Layer 12 of a small transformer language model trained on English Wikipedia (17 layers, counted from 0, width 128).
A neuron's activation on a vector x is GELU(weights . x + bias), where the dot is the dot product.
The model reads these tokens: "u" " during" " implement" "." " During" " this" " period" " Ch" "i" " also" " collabor" "ated" " with" " General" " Ma" " Zh" "ans" "han" ".\n\n" "In" " " "193" "4" ","

The vector x that enters this layer's MLP at each token. A number n stands for n times 0.052.
0 "u": 16 -20 -2 -53 8 -4 21 12 41 -23 44 5 16 37 31 6 -53 -16 -13 27 23 -18 -18 10 -30 -8 17 -13 61 25 -21 -26 -38 -49 -7 -10 -52 -12 -9 -5 8 -1 2 25 12 1 -4 35 -9 -3 -25 -1 3 4 -13 -3 10 8 22 18 -6 -13 -6 -36 -23 18 12 -36 -19 12 25 -6 51 9 6 14 16 -11 -53 -38 11 36 16 27 30 -1 35 8 -12 -23 -29 6 15 -4 -26 -2 26 -29 7 18 -1 7 -3 -27 -10 -28 13 -15 -7 -15 -24 -34 -17 40 35 31 -29 9 27 -33 3 18 -18 14 61 13 3 -30
1 " during": 20 -9 -2 -57 10 -5 13 15 42 -26 47 5 20 32 30 -8 -52 -5 -11 27 27 -26 -14 4 -28 0 16 -17 62 32 -23 -23 -43 -38 -5 -5 -49 2 -6 -3 11 4 -11 16 4 7 -7 28 -3 16 -30 4 8 -7 -9 -11 8 -1 18 22 -13 -8 -12 -27 -16 8 7 -40 -13 17 29 -9 33 11 14 15 17 -14 -55 -37 9 28 9 36 27 -5 30 -4 -12 -18 -31 0 1 0 -26 -7 22 -29 -11 21 0 23 5 -22 -6 -28 25 -13 -3 -19 -28 -32 -14 43 49 25 -18 -2 31 -41 4 13 -20 20 62 7 0 -36
2 " implement": -27 32 -30 -38 -17 8 25 -12 39 12 36 -8 -1 23 23 -31 -22 28 -48 16 -5 -12 -18 21 -28 -31 43 -22 9 59 5 12 2 -21 -12 10 -19 0 -37 -21 -4 21 24 11 17 -12 -16 32 41 35 -2 -33 -6 -3 5 5 3 -6 7 -3 15 6 12 -71 -2 -6 13 -56 -31 -4 3 -36 50 -25 21 4 18 4 -35 17 -12 -13 -7 23 33 -9 -8 -50 -19 6 -2 -5 23 -18 13 50 -10 -4 0 4 -19 24 -8 -8 8 9 -7 -21 51 5 10 -27 -26 31 32 16 -25 9 29 -49 -8 38 3 -3 7 45 -3 -57
3 ".": 17 -8 -5 -56 11 -2 11 15 35 -16 38 -2 16 51 20 -2 -50 -5 -5 30 24 -25 -18 5 -39 -3 12 -16 59 30 -21 -22 -37 -41 -9 -7 -46 -7 -7 11 9 7 -9 28 -5 18 -16 21 -2 12 -41 11 9 -6 -15 -3 6 -5 29 34 -16 -1 1 -28 -15 16 12 -30 -13 15 26 -3 32 12 6 21 18 -18 -49 -34 2 33 9 35 9 -10 27 10 -20 -12 -34 -2 -12 -5 -32 12 12 -38 -11 27 0 19 0 -21 4 -28 18 -17 -23 -8 -30 -28 -10 41 45 16 -25 -11 30 -33 12 20 -19 20 71 -1 7 -30
4 " During": 3 18 -16 -55 -16 0 -16 7 45 -59 32 17 22 -8 32 -26 -20 30 -4 0 40 -27 -5 -21 -24 6 37 -23 62 44 -14 -23 -24 -9 5 5 -7 35 -12 -18 -11 -6 -27 13 1 5 -12 0 21 24 -19 -12 -7 -24 -2 -41 -13 -19 23 32 -36 41 -30 -16 -19 3 -8 -45 -10 6 32 19 10 -7 34 15 10 -9 -20 -5 1 6 4 40 18 -13 6 -35 -13 1 -39 16 5 10 12 -27 -2 -19 1 34 11 23 -5 -3 11 -28 33 9 32 -29 -24 -28 6 50 40 19 -13 9 -15 -17 12 -7 -2 6 68 15 -46 -33
5 " this": -20 17 18 -17 7 16 -6 0 -1 -17 64 -20 -6 24 24 -13 -22 57 -23 30 24 -12 -21 -12 -2 -19 41 -12 -2 57 -42 17 -17 -20 -11 -1 20 34 -2 -19 10 -20 44 -9 19 23 6 14 35 28 4 -51 17 -2 -18 -13 -3 8 11 44 -10 39 -23 -23 -38 -8 -33 16 -7 27 -21 -17 37 -7 18 26 -15 -4 -34 -46 -25 7 18 49 -7 -15 -27 -52 -25 -33 -7 9 2 -17 22 10 30 23 43 5 0 25 -39 -20 23 -19 -13 -43 -14 -6 -18 -57 -2 -1 26 19 -11 21 42 -29 17 -15 4 -4 22 19 -26 -28
6 " period": -17 19 -29 -23 -8 0 18 18 7 -28 14 -27 -2 23 23 -54 6 67 -32 -10 27 -26 -9 -8 -5 19 24 -17 3 75 -9 -28 3 -31 -35 -13 8 15 -11 15 7 20 0 0 -7 1 -12 -9 50 46 -36 -28 -3 17 -7 7 11 2 11 56 -9 40 41 -18 -32 -22 -35 -22 -2 44 -6 -6 46 7 5 0 14 -10 26 -7 17 -12 -19 40 -16 -10 33 -40 -17 -15 -35 17 2 3 -11 47 -32 -28 -52 20 -9 28 -16 -23 9 -37 15 1 -20 21 -30 -37 18 25 -14 19 -9 -9 -9 -11 -4 50 15 0 25 -8 14 -28
7 " Ch": 6 32 -22 14 3 16 -12 -8 4 2 3 -11 -29 -51 -10 -23 -2 76 -47 9 42 -2 -7 -21 -14 -5 49 15 35 19 -24 4 8 -13 -15 -36 -42 -5 -21 -11 -9 -28 48 18 18 -21 -33 0 4 -41 -11 -17 10 11 18 3 -11 -7 -14 73 12 22 17 -23 2 19 -7 -44 -17 14 17 13 37 24 26 42 -18 -16 14 -52 -43 -8 -19 20 -27 14 21 8 2 -12 13 -9 11 12 11 -17 -8 -20 -1 -13 8 -50 44 -17 8 -17 1 -5 14 -36 16 -35 3 39 10 0 -33 51 4 -12 -6 41 -7 13 41 13 -10 -28
8 "i": 12 -24 -11 -11 -3 -31 19 -3 7 -36 14 2 16 -33 52 21 10 47 -38 23 5 5 -5 -6 -4 -36 5 27 4 -3 -25 -2 4 -34 -30 8 9 -6 -14 -12 8 -4 14 30 22 -13 -56 25 32 -74 49 -29 22 -34 14 0 7 7 0 53 11 -9 2 6 8 7 -33 8 -42 6 -28 28 34 2 -8 -3 13 -32 -6 14 4 51 19 -7 -8 20 63 16 -40 17 -14 -20 23 14 -37 -32 -9 -18 6 -15 13 -51 -16 -9 27 12 -6 -8 5 -2 -3 -32 4 -43 -20 15 21 32 -10 17 -42 13 43 -8 21 36 -18 -27
9 " also": 3 0 -17 -9 14 18 -18 8 11 -41 3 13 -13 22 13 -1 12 36 -23 13 9 9 -32 -16 11 -1 22 -4 -8 38 -6 -21 19 -26 -26 -32 6 -11 15 -42 -7 7 48 -5 27 20 -53 -15 59 -6 5 -3 13 -32 11 25 31 -4 0 23 4 63 9 2 -49 8 -8 -63 -15 44 23 -2 31 11 -3 11 16 -36 0 -29 29 -16 33 27 31 -4 -15 -70 -42 -20 -48 21 4 -17 22 50 17 -13 49 7 8 -5 -34 -25 8 -24 2 -2 -12 -50 5 -3 -5 12 -15 1 -44 -16 -21 -18 -18 15 44 21 42 1 5 8
10 " collabor": -12 32 -9 -11 -5 25 -17 1 42 -12 -7 29 14 1 22 38 5 39 -36 15 22 5 -19 11 18 -15 -2 -12 8 0 -15 -7 21 13 17 12 -34 5 -29 -43 -22 -10 22 37 21 -13 -37 -1 29 13 -35 -1 19 -25 10 -22 36 25 4 -2 21 15 -7 -20 17 -7 -9 -38 -67 10 7 -15 37 -40 -5 9 19 -14 -25 30 30 -16 32 -8 14 -23 22 -7 -22 -16 -72 9 -28 -66 17 66 -18 24 8 -8 18 13 -20 -51 23 37 16 -46 49 -24 1 -1 -19 7 13 18 -17 -4 2 17 -19 18 -18 -14 16 17 -9 -34
11 "ated": 13 31 5 -22 -35 6 16 20 37 -25 -2 12 -2 24 9 8 6 3 -1 -26 28 23 -33 2 4 0 1 8 -1 -24 -2 0 -12 3 -11 12 -19 14 32 -34 2 24 0 -14 2 14 -32 23 47 39 13 -22 -6 -16 39 3 20 -3 9 20 -18 65 15 -5 -13 -25 20 -59 -45 -7 -12 38 41 -52 -15 53 6 -36 -3 -21 24 -43 28 27 -1 -35 -11 -34 -38 -11 -42 2 -11 -47 14 14 20 7 15 -7 6 -9 -24 -48 18 7 29 29 71 -12 4 -2 -15 49 7 15 -41 -19 -20 -8 -42 12 -5 -15 13 27 -2 -28
12 " with": 2 31 -10 -21 -5 0 29 6 35 -36 30 -21 11 -11 21 3 -38 12 -26 4 17 10 -28 -12 -55 8 5 -7 31 -2 -32 7 -57 -23 -22 3 -28 14 2 1 5 13 -12 -6 13 -7 -11 9 21 -5 -11 -4 20 -32 4 15 -4 27 21 37 17 74 -28 -27 -11 -9 25 -44 -3 -4 14 -15 44 -24 3 43 31 -44 -14 1 -10 -5 42 35 36 -23 11 -80 -6 1 -4 -16 26 -9 -5 -9 -3 -11 19 2 4 -7 1 -20 -10 -10 30 -3 57 -6 -21 -10 -12 39 28 -6 -14 2 -24 -30 -20 26 -18 33 54 6 44 -36
13 " General": 41 8 -77 -25 22 -20 19 -11 -1 -6 -2 -22 30 -32 8 -30 -38 -7 -50 -4 4 12 -4 18 -24 -7 8 13 -5 39 -17 9 -4 -46 20 -6 -11 18 -14 -15 -5 1 49 21 47 -12 6 -37 -9 -10 -31 -38 18 -24 20 -28 4 24 -13 -5 -28 17 -27 -30 34 -16 -26 -37 -25 0 -2 20 60 -15 27 30 35 -11 11 51 -15 14 -20 -4 8 -23 6 -9 2 40 10 -16 10 51 15 6 -9 -48 25 24 12 -12 20 24 3 -14 -28 32 10 15 1 9 -27 30 11 -5 -9 -2 3 -48 2 37 7 15 0 59 -3 -31
14 " Ma": 9 11 -13 -15 15 27 2 -27 -1 -35 -21 -31 0 -22 -12 2 -20 48 -40 -9 14 44 56 -11 -13 -36 12 -25 3 12 -11 27 -10 -8 39 -37 -3 -15 -21 -4 26 -1 31 28 6 -1 -4 25 -15 -76 -35 11 25 -12 -41 9 -20 -32 -8 35 0 10 26 -36 -5 -11 -14 -2 -7 25 -7 10 18 49 28 0 33 4 -4 -26 -40 19 38 -7 9 -10 43 -3 2 -4 -3 -32 35 24 -46 4 13 -33 44 -55 8 -43 -4 12 23 17 12 3 18 -4 1 -17 -22 3 9 22 -18 23 -28 -14 -10 72 5 -10 17 29 -22 -12
15 " Zh": 10 2 40 2 27 2 1 -29 21 -15 -20 15 -15 -16 -8 19 -27 30 -10 -4 -19 25 -5 2 10 16 32 21 28 0 -19 -17 14 -21 46 -20 -25 -16 -41 1 -4 46 28 32 -21 -44 -29 -3 26 -65 -46 -29 19 -25 -7 -20 22 -12 -3 54 45 16 37 -14 9 46 -58 5 -42 28 5 23 17 -1 -2 40 18 -25 -34 -3 -39 0 -2 -8 45 47 34 -2 -2 6 -36 -17 38 4 -7 -19 0 -4 -12 -8 19 -69 18 -8 9 -1 7 -4 16 -15 -12 -7 6 -26 -22 26 -22 22 -29 -13 -6 2 18 -17 16 3 -33 15
16 "ans": 11 -21 12 -16 28 -34 18 4 13 -40 28 24 -15 15 -39 0 -38 36 -8 -18 1 23 -8 16 15 6 17 14 -10 -18 -2 -15 10 -33 -10 -8 22 -40 -31 -4 -22 64 18 9 -6 -20 -31 -21 24 -95 25 -11 6 16 5 6 -15 -35 21 44 -7 59 7 13 0 25 10 30 -31 12 -2 32 14 2 -19 7 26 2 9 22 9 20 13 -33 31 17 7 -25 -44 -1 -35 47 18 -6 -23 -19 31 -18 11 11 -4 -45 -6 -34 -10 -13 45 -14 25 20 -19 4 -39 2 -4 12 -42 50 -11 -19 14 17 48 -27 -3 1 -32 -17
17 "han": -29 -19 -10 -50 -8 8 17 -8 27 -11 6 -5 -18 18 -5 -16 -14 -19 16 -19 -12 40 -10 23 -4 -4 -14 3 31 25 -37 3 6 -47 43 -42 43 -19 -17 41 2 -8 22 2 20 -24 -21 -7 8 -91 -11 -21 30 11 26 18 -2 4 6 0 24 37 32 9 0 9 -17 8 -55 -7 8 11 60 -1 -1 -9 -7 1 4 6 -2 1 10 3 4 0 4 -42 -34 -21 -39 65 -18 12 17 9 10 -26 27 7 16 -23 -7 -24 -30 35 33 -1 10 5 -17 4 16 33 40 14 -61 39 -50 -28 -6 -6 49 -17 29 -5 -3 -4
18 ".\n\n": 10 8 -8 -47 12 -2 -7 16 30 -9 37 -5 17 57 4 -8 -43 -6 13 28 26 -30 -25 1 -42 -7 14 -13 57 44 -19 -17 -45 -42 -6 -3 -30 -16 -18 22 5 7 3 35 -5 20 -16 14 3 8 -34 -3 17 -1 -14 -1 -6 -17 40 42 -22 14 1 -23 -19 16 3 -29 -12 9 23 12 19 0 14 32 24 -17 -36 -34 -7 24 12 44 -9 -17 24 14 -30 -15 -46 -6 -22 -5 -32 15 -12 -28 0 23 2 26 -9 -17 6 -26 11 -14 -23 -6 -22 -21 1 43 40 18 -16 -31 13 -20 19 24 -13 20 78 -8 7 -27
19 "In": -8 5 -17 -23 -6 21 -19 15 36 -51 28 -5 -5 -15 32 -9 -6 25 -8 -8 49 -32 -1 -26 -26 -12 58 -35 27 64 5 -7 -24 4 1 17 3 31 1 -4 9 -21 -26 8 6 7 -3 11 -6 12 -27 -9 -19 -2 -21 -46 -23 -10 5 5 -17 91 -23 -3 -6 -9 -14 -31 -21 -5 15 0 15 -29 36 11 -24 -22 -24 -14 -1 -5 43 2 21 -9 10 -31 -28 -25 -39 -16 -6 19 10 -14 20 -10 25 40 25 13 -4 -5 46 -12 -8 7 0 -34 -22 -9 6 70 15 16 -18 -13 -29 -5 12 5 18 22 83 20 -19 -18
20 " ": -21 57 11 -28 8 34 16 -44 -22 -15 23 -22 10 34 -4 -49 5 23 -43 15 42 -23 -60 37 10 0 33 -11 18 47 -34 1 -3 4 -4 20 21 43 -16 45 4 17 42 7 6 15 9 -22 32 18 -20 -22 20 -33 61 12 -12 -22 11 13 20 62 22 -3 -30 -17 -4 15 1 24 7 0 3 -22 6 -8 17 -20 -26 -27 2 11 25 10 23 4 -30 -4 -45 -27 -6 -41 -7 13 -16 38 -2 -62 -22 -4 24 17 -28 0 -6 -2 -8 -30 -5 -37 -25 -35 -22 26 0 10 14 2 -31 5 8 -21 -25 -11 19 23 -33 -4
21 "193": -18 7 14 -32 11 46 34 -20 -1 -12 68 -26 -35 14 -2 -14 -45 48 -66 26 -4 -2 0 5 18 -3 6 31 -18 47 2 -21 -12 -9 -18 -42 28 20 -8 -7 -20 17 2 10 1 -31 11 10 18 71 11 -28 -1 -1 18 8 17 28 3 -1 26 53 19 -38 8 -29 16 17 35 32 26 -31 10 -24 22 11 17 -17 -8 -43 -42 -23 -14 31 -3 -13 4 28 -21 -37 -23 -35 -16 -10 7 28 -36 -26 -10 1 9 16 5 -17 7 -13 17 -17 32 -22 -21 -16 -7 10 -16 21 -28 -11 -37 34 1 -17 -34 -8 22 41 -2 14
22 "4": -19 19 2 -8 -50 13 -28 17 30 -14 17 -28 -2 38 19 -42 -45 28 -9 -15 41 -29 -40 12 -1 13 1 2 -13 75 -13 -21 -2 -29 -20 -23 36 32 21 22 -6 30 3 -1 -1 2 5 -15 42 -14 11 -3 -7 -11 4 18 -6 18 26 45 -45 51 14 -22 -37 9 -33 -6 -5 53 -3 14 23 -2 -12 17 0 -54 5 0 -14 -33 15 20 -29 -41 15 -1 -40 -1 -16 19 -3 -24 -6 33 -25 -27 -47 4 -17 -5 -20 -17 32 -12 33 29 -8 -1 -10 -20 51 16 -2 15 -32 -26 17 12 -1 12 24 16 39 15 8 -26
23 ",": 4 2 -2 -34 -16 5 -7 -1 31 -23 33 -31 5 48 7 -21 -6 51 -15 5 39 -4 -17 -18 -34 16 -10 -14 22 50 -38 -7 -45 -25 -25 -13 -10 14 -8 1 -4 12 2 3 -12 27 -17 -3 16 9 -11 -16 3 0 1 16 10 -12 39 76 -39 50 15 -23 -33 23 -26 -21 17 16 -8 22 18 -4 13 30 0 -26 -15 -15 -8 -7 14 45 -27 -38 -7 -39 -31 2 -8 8 0 -22 6 27 2 -33 -34 23 -2 8 -11 -14 33 -24 46 4 -6 -8 -24 -20 16 30 23 25 -17 -31 -13 -18 16 16 -3 23 85 -6 -3 -31

Each question shows the input weights of one neuron of the MLP. A number n stands for n times 0.0033.

n75 (bias -0.045): 21 14 19 8 -9 8 14 -4 -24 -16 9 17 -25 4 8 21 -38 2 4 -21 1 -31 -29 -26 3 4 15 -3 -18 -22 -7 -34 -1 7 -4 -6 -31 15 20 -28 13 19 10 13 7 -20 19 30 -14 7 28 38 14 11 -7 8 6 -42 -22 -15 -12 11 20 5 34 22 -9 -18 16 -2 -21 5 6 12 -3 -27 19 15 -8 8 15 17 17 16 19 13 -45 -1 0 23 -6 25 1 -47 4 -42 37 -19 -21 8 -21 -1 -9 -5 -22 -25 11 -2 3 8 -16 14 16 23 22 -20 -23 12 13 10 21 -26 4 -11 24 -12 -9 29
On which token does it fire most, and how strongly? 16 "ans", at about 1.5

n402 (bias -0.039): 41 -23 -5 8 -17 -18 -11 -9 48 32 33 3 -22 7 28 -20 -8 -29 1 11 1 3 22 25 5 -6 37 -3 -4 -25 -39 17 -17 10 29 -12 8 -5 13 -5 16 -18 -19 25 -40 6 2 6 -22 -9 -18 -8 -25 19 16 -46 1 20 7 25 14 -27 -7 12 3 5 8 0 9 -8 -10 -5 -22 -13 23 -1 5 -11 -20 -13 -14 10 2 15 8 -2 12 -27 -6 -13 -20 2 10 6 25 -22 -20 25 -22 -10 29 -27 10 11 -10 21 6 47 -31 -49 3 21 -1 3 -9 -1 21 -4 -8 2 0 -15 31 4 3 -11 -28 -4
On which token does it fire most, and how strongly? 15 " Zh", at about 1.2

n390 (bias -0.022): -2 -8 11 14 -2 32 -21 14 -19 16 5 -36 21 -20 -24 -12 -24 11 -19 3 -19 -19 27 -7 1 22 -14 -34 20 -17 1 13 -17 39 3 38 39 7 -3 -25 3 1 3 -15 -23 37 -60 -20 21 -1 26 17 2 30 -18 2 -20 -5 24 5 33 -42 -4 -12 16 -4 13 19 1 -5 -32 1 25 17 0 -7 9 -28 -13 -4 -21 4 -3 -1 -7 -4 21 -27 26 13 -24 11 9 13 -28 -23 26 -1 -12 16 2 13 -19 16 5 -19 0 -8 -2 -3 -21 52 12 6 19 -17 7 3 20 -20 8 -25 -20 -13 -1 22 3 18
It fires most on token 5 " this"

n372 (bias -0.043): 28 -13 39 39 13 -5 -12 4 -24 5 8 -12 -20 -4 -6 -22 -11 23 -3 -11 -10 -4 28 27 20 -34 2 -19 -9 -14 1 -36 -15 -23 -33 -7 -9 -22 -19 0 24 16 36 2 -15 -22 13 12 17 -9 34 35 9 -2 -17 18 -35 -4 -12 1 5 -31 12 13 -7 -4 20 -26 9 0 13 18 -16 -6 -38 43 19 13 -12 -30 -26 18 3 29 32 6 -11 -7 -9 -17 -1 13 -12 -25 29 -9 -10 -11 11 41 -14 -22 17 -21 -25 -28 18 -8 -34 34 20 20 4 -33 -33 -4 -4 21 27 26 31 18 24 -2 -23 1 2 -6
It fires most on token 16 "ans"

n29 (bias -0.038): -15 -13 -17 -33 -20 7 -1 5 26 -2 9 23 -14 8 -28 -4 -26 -20 18 -11 13 2 -5 9 10 8 -1 -15 -27 -2 -16 1 -8 4 -12 -23 -6 10 -13 21 18 21 -7 17 22 12 -18 -20 32 35 -4 34 -13 -6 -40 -1 -36 11 -14 -28 20 -19 10 17 6 -25 24 -7 -12 31 -5 -1 -11 -35 20 10 -21 59 -53 9 13 1 10 -15 -4 -10 7 21 -35 8 20 -6 -1 11 -31 8 -13 46 -8 -34 28 -3 35 1 -40 -4 17 8 -20 -1 17 6 -20 15 -32 -14 28 -3 -5 10 43 4 11 12 1 14 -2 2
On which two tokens does it fire most, strongest first? 21 "193", 18 ".\n\n"

n161 (bias -0.063): 24 11 -1 6 18 18 -1 -17 11 -8 21 4 30 50 -43 11 -16 -11 2 -1 -7 -28 6 7 -7 -6 -43 10 7 13 -40 -8 19 8 -14 9 4 -29 31 25 -3 -16 -7 -20 -26 -6 26 -12 -32 -16 10 20 28 -6 11 -5 -1 -8 0 -21 18 21 -36 16 31 36 8 -21 25 -21 -5 13 -10 10 30 13 0 -2 -33 1 -8 -18 30 -28 17 -1 15 17 7 -18 9 2 20 -24 7 -18 -13 -5 -34 2 -8 -10 -32 -6 30 11 -23 13 29 -12 -9 10 12 -38 34 -20 2 37 -1 -16 15 -13 16 -18 13 -6 -28 -1
It fires most on token 16 "ans"

n82 (bias -0.050): 28 -15 3 -4 15 -6 -45 14 -25 -4 5 44 1 -30 2 1 30 -28 29 -19 -9 -34 1 4 10 -21 -6 -4 -58 -23 -37 -15 -7 -1 12 -7 -39 -21 -10 16 52 20 -12 -23 -19 -8 -18 2 5 -15 38 20 -22 10 -3 29 23 -26 4 6 -7 -11 31 -39 3 -1 3 18 -12 23 27 37 -5 20 -7 6 2 -1 -1 1 -9 22 1 24 -8 -4 -23 27 -8 -48 19 -2 18 13 46 2 -32 21 -5 7 -4 16 5 -24 -13 11 8 -24 -4 -16 -9 49 22 13 25 36 16 -10 -21 -10 7 -1 -45 6 12 6 2 -16
On which token does it fire most, and how strongly? 18 ".\n\n", at about 0.14

n247 (bias -0.049): 20 7 -14 12 -9 3 10 1 -2 33 26 -10 -5 -15 11 -18 -1 -23 26 -24 -16 -10 -9 -6 -4 -32 3 -12 -6 6 -2 -9 23 19 20 -16 15 -6 -17 15 39 -11 18 6 -25 5 1 -2 -2 5 -12 10 7 -1 -2 8 21 8 3 15 -28 -4 14 -11 -19 12 -33 -7 9 10 21 -13 0 -2 -6 3 1 -30 13 -18 7 -8 11 27 -3 -16 -16 -9 -1 14 1 27 -7 7 -26 -20 43 32 -45 11 -14 -40 27 36 -15 18 1 -3 -3 21 4 -31 22 -28 36 -28 12 22 -21 -17 -10 12 -8 9 -22 -5 15 15
On which token does it fire most, and how strongly? 22 "4", at about 0.42

n65 (bias -0.042): 31 5 -7 7 -16 -17 15 -14 -17 -4 -5 -16 25 -27 -15 6 -17 -12 -14 11 -1 -8 23 -12 29 -37 -5 23 -12 -22 26 6 -3 -39 -25 39 -8 -9 11 4 -1 -7 -14 7 -30 15 -11 -21 -37 8 25 0 -16 16 -13 -15 -12 -8 -16 11 26 -15 5 19 8 -23 -15 -9 -4 18 16 30 -6 -3 32 49 3 12 -9 -4 -19 -7 -11 36 22 28 -4 -31 6 30 3 23 -26 -2 -22 7 20 2 -23 10 43 -20 11 -4 10 -15 -9 28 -19 11 -1 47 -42 17 16 1 -28 23 6 -2 1 -15 -12 9 -7 14 -4 -13
On which token does it fire most, and how strongly? 13 " General", at about 1.4

n382 (bias -0.026): 19 6 8 7 -11 -6 14 4 9 -7 -5 -14 2 -1 -11 8 12 -2 9 5 -19 4 12 -17 9 46 5 32 -14 -4 -2 -31 -14 16 -11 -38 4 0 2 -38 0 -22 21 -2 -4 -2 -10 19 -1 -4 24 10 9 -2 -23 18 -37 -21 -11 1 36 -12 -24 22 -45 -26 1 -50 -1 -32 -13 -22 33 -11 5 -5 -33 -14 3 4 31 -19 14 35 -24 7 38 2 32 -5 -5 15 -7 24 -21 -43 8 -5 6 31 -2 31 -27 13 -5 17 28 17 7 49 -26 -7 -26 -1 19 -23 -3 -3 14 -2 4 9 18 16 0 -1 12 2
On which two tokens does it fire most, strongest first? 12 " with", 11 "ated"

n176 (bias -0.040): 31 -32 6 13 18 12 6 3 -14 -10 -8 12 6 -26 -2 9 -32 -20 9 1 10 -28 -42 17 13 -12 7 -5 -44 -25 25 -36 11 -9 10 -10 -12 -12 -18 -37 -21 -32 18 7 -15 2 -9 -1 4 2 2 3 1 16 -1 12 17 -10 -16 15 -6 1 15 -5 19 35 12 -1 27 -2 -10 7 -10 36 -16 -7 35 15 11 12 -6 -23 27 11 -15 18 2 12 14 26 43 10 -6 28 -12 -11 8 -1 1 -16 -18 20 -25 2 -28 12 6 17 -11 -3 -47 3 -16 9 24 -9 -1 1 -4 -17 -18 28 -2 33 10 -8 8 -24
On which token does it fire most, and how strongly? 16 "ans", at about 0.46

n230 (bias -0.028): 40 -3 13 -24 -2 8 -11 -11 -2 -28 -15 6 17 -32 -1 27 12 2 21 -16 7 -26 5 7 -7 14 -26 -16 1 -13 14 1 1 -13 21 10 20 6 0 4 -24 -26 36 1 -7 -23 38 -6 -1 20 -18 12 7 -16 31 -4 1 5 29 17 4 13 -8 10 11 4 -4 -20 5 -32 -10 -29 20 16 18 -21 6 13 3 22 32 -13 -17 1 30 -12 -25 16 -6 -32 26 -16 -3 -1 -9 -9 14 -17 -11 -3 -53 -14 -11 -1 1 7 -47 35 19 -30 2 -2 15 -38 16 -5 8 14 6 35 -1 2 -27 17 22 -10 3 0
On which two tokens does it fire most, strongest first? 13 " General", 20 " "

n358 (bias -0.046): 22 2 2 -1 4 -23 8 4 -34 5 -18 14 -9 -27 34 5 -22 -1 13 -15 35 18 6 -13 22 -26 1 31 4 -10 -9 -36 1 14 -4 10 -29 -22 5 -25 22 20 -8 31 -30 -10 43 2 9 -3 -8 12 15 0 13 23 -17 -13 27 4 31 -32 -10 -22 -48 -13 23 -9 -8 23 -32 -15 7 19 -4 13 4 -36 -17 15 16 -35 7 -2 -17 -4 -24 5 20 -34 9 -36 -19 -4 21 -33 25 3 1 9 21 11 -13 16 20 24 1 21 -25 -9 25 -40 16 26 28 -19 -15 -16 -5 1 21 11 20 26 -43 -6 26 3
It fires most on token 11 "ated"

n436 (bias -0.056): -7 25 1 4 -11 -3 -6 -15 19 -6 -12 14 -9 39 14 17 6 -5 -21 18 23 -3 -2 -11 1 33 16 9 -13 -7 15 -14 21 -26 22 -2 -27 -6 19 -11 -19 -3 -13 -37 -11 18 11 9 19 16 1 -30 -21 19 9 17 1 33 6 6 -18 -4 15 8 -23 0 9 16 21 -13 -3 -6 -5 -7 -12 -19 -8 31 -4 -7 37 7 24 12 -13 5 -35 2 -13 -7 11 7 -31 -4 26 -40 33 -36 -15 14 1 -25 -18 1 40 9 -17 -18 -5 -20 6 -21 24 -13 15 4 -19 -9 10 -14 11 25 -30 -3 4 -36 -2 -3
Its three highest activations, in order, are on tokens 23 ",", 5 " this", 11 "ated"

n61 (bias -0.043): 23 -24 12 6 8 -2 -25 11 28 5 7 13 7 22 -15 -20 8 -21 13 -2 18 7 26 13 8 -2 33 -16 -17 -26 2 11 -4 4 -2 6 1 -1 14 28 21 -5 -13 -3 -14 -14 14 -2 -19 9 -17 28 -22 30 -19 -12 -24 9 -7 -16 -17 -36 -35 -28 -8 14 12 13 4 -1 30 -7 -15 3 -3 -1 19 -17 4 -23 -34 10 6 -26 -3 -10 -23 26 13 1 8 19 -3 2 6 4 -49 -17 -22 -21 15 -1 -11 36 -5 -25 2 -9 17 6 25 -22 11 3 -3 -8 21 13 -20 0 -26 11 24 39 39 12 -11 17
It fires most on token 18 ".\n\n"

n283 (bias -0.055): -4 22 3 -17 6 -30 28 -23 -7 23 6 -4 -15 2 9 -20 37 -10 3 31 -10 -32 -8 -1 -24 -1 -8 -45 -21 16 11 7 25 22 -3 14 13 -15 3 12 -2 7 -9 -4 7 -19 21 -25 7 -13 5 -12 -9 2 -8 32 26 0 25 -24 -14 -21 -6 -13 14 -5 -15 -16 -6 1 19 -26 25 24 -21 -14 8 -16 -57 9 2 12 49 -13 -1 17 22 -7 12 -2 28 -16 23 24 -4 -31 9 -8 -33 -10 -4 -10 6 13 8 -22 24 -21 14 16 -19 15 -2 3 -16 -17 -23 33 -1 -5 23 -5 26 20 3 5 6 20
It fires most on token 2 " implement"

n124 (bias -0.024): -9 -17 -4 29 -11 24 1 10 15 5 39 17 -31 -33 41 1 31 3 -18 -27 -7 -32 -18 -18 17 1 -17 3 23 31 4 -22 -20 11 -8 28 -20 9 -1 -4 -6 6 -13 -9 -25 -6 1 -21 3 26 -34 -1 -34 9 21 4 -11 16 -3 -10 -2 17 -22 -20 15 31 -6 17 -12 17 -9 -18 -14 -14 -7 20 21 37 4 34 -9 -1 -10 1 8 10 -3 37 10 -19 9 1 -18 14 -18 23 4 18 5 6 18 18 -10 -5 -2 -10 -17 -6 6 -8 7 16 2 -2 3 -16 16 8 1 11 -8 3 -33 -4 -12 -15 -10 -59
It fires most on token 10 " collabor"

n149 (bias -0.005): -9 7 2 9 -13 23 -2 46 0 7 10 19 4 -9 -5 -21 -40 -40 3 -12 14 -20 -4 7 -22 -14 2 -10 1 -17 15 17 -11 -25 -29 -11 -46 -21 -33 -7 3 -19 25 9 24 -6 18 -21 -24 -8 3 -20 -4 13 -13 8 -2 44 15 4 -15 -20 7 8 35 27 24 -6 14 -33 12 -8 -8 -2 12 -22 10 -9 14 24 25 -9 17 -13 22 -14 -37 4 14 -18 -9 39 5 1 -9 -26 39 26 12 4 -5 -1 8 19 -2 -30 -5 15 10 25 16 -22 28 -4 11 -36 -19 -11 -14 6 -40 43 -2 8 14 -30 44 42
On which two tokens does it fire most, strongest first? 12 " with", 0 "u"

n157 (bias -0.033): 15 -19 24 9 -29 -3 12 -6 -21 23 -18 22 11 -4 -21 4 1 -11 -13 3 44 -10 2 -8 -4 -2 -2 1 -1 8 22 -12 8 2 -7 23 -18 -8 3 -23 -51 3 -8 2 -50 25 -9 -1 -3 11 12 -29 5 24 -28 23 -7 26 13 -15 1 15 29 6 18 -13 -13 -4 -6 5 3 19 -18 31 14 -1 -32 -37 -29 -22 10 -4 31 3 -14 -15 -10 18 -8 18 -17 -13 6 -37 -15 -33 14 11 -13 -3 3 34 -14 26 36 -39 11 8 3 -12 24 -18 18 25 -40 8 20 11 0 21 9 35 -18 -3 2 28 4 -25
On which token does it fire most, and how strongly? 11 "ated", at about 1.1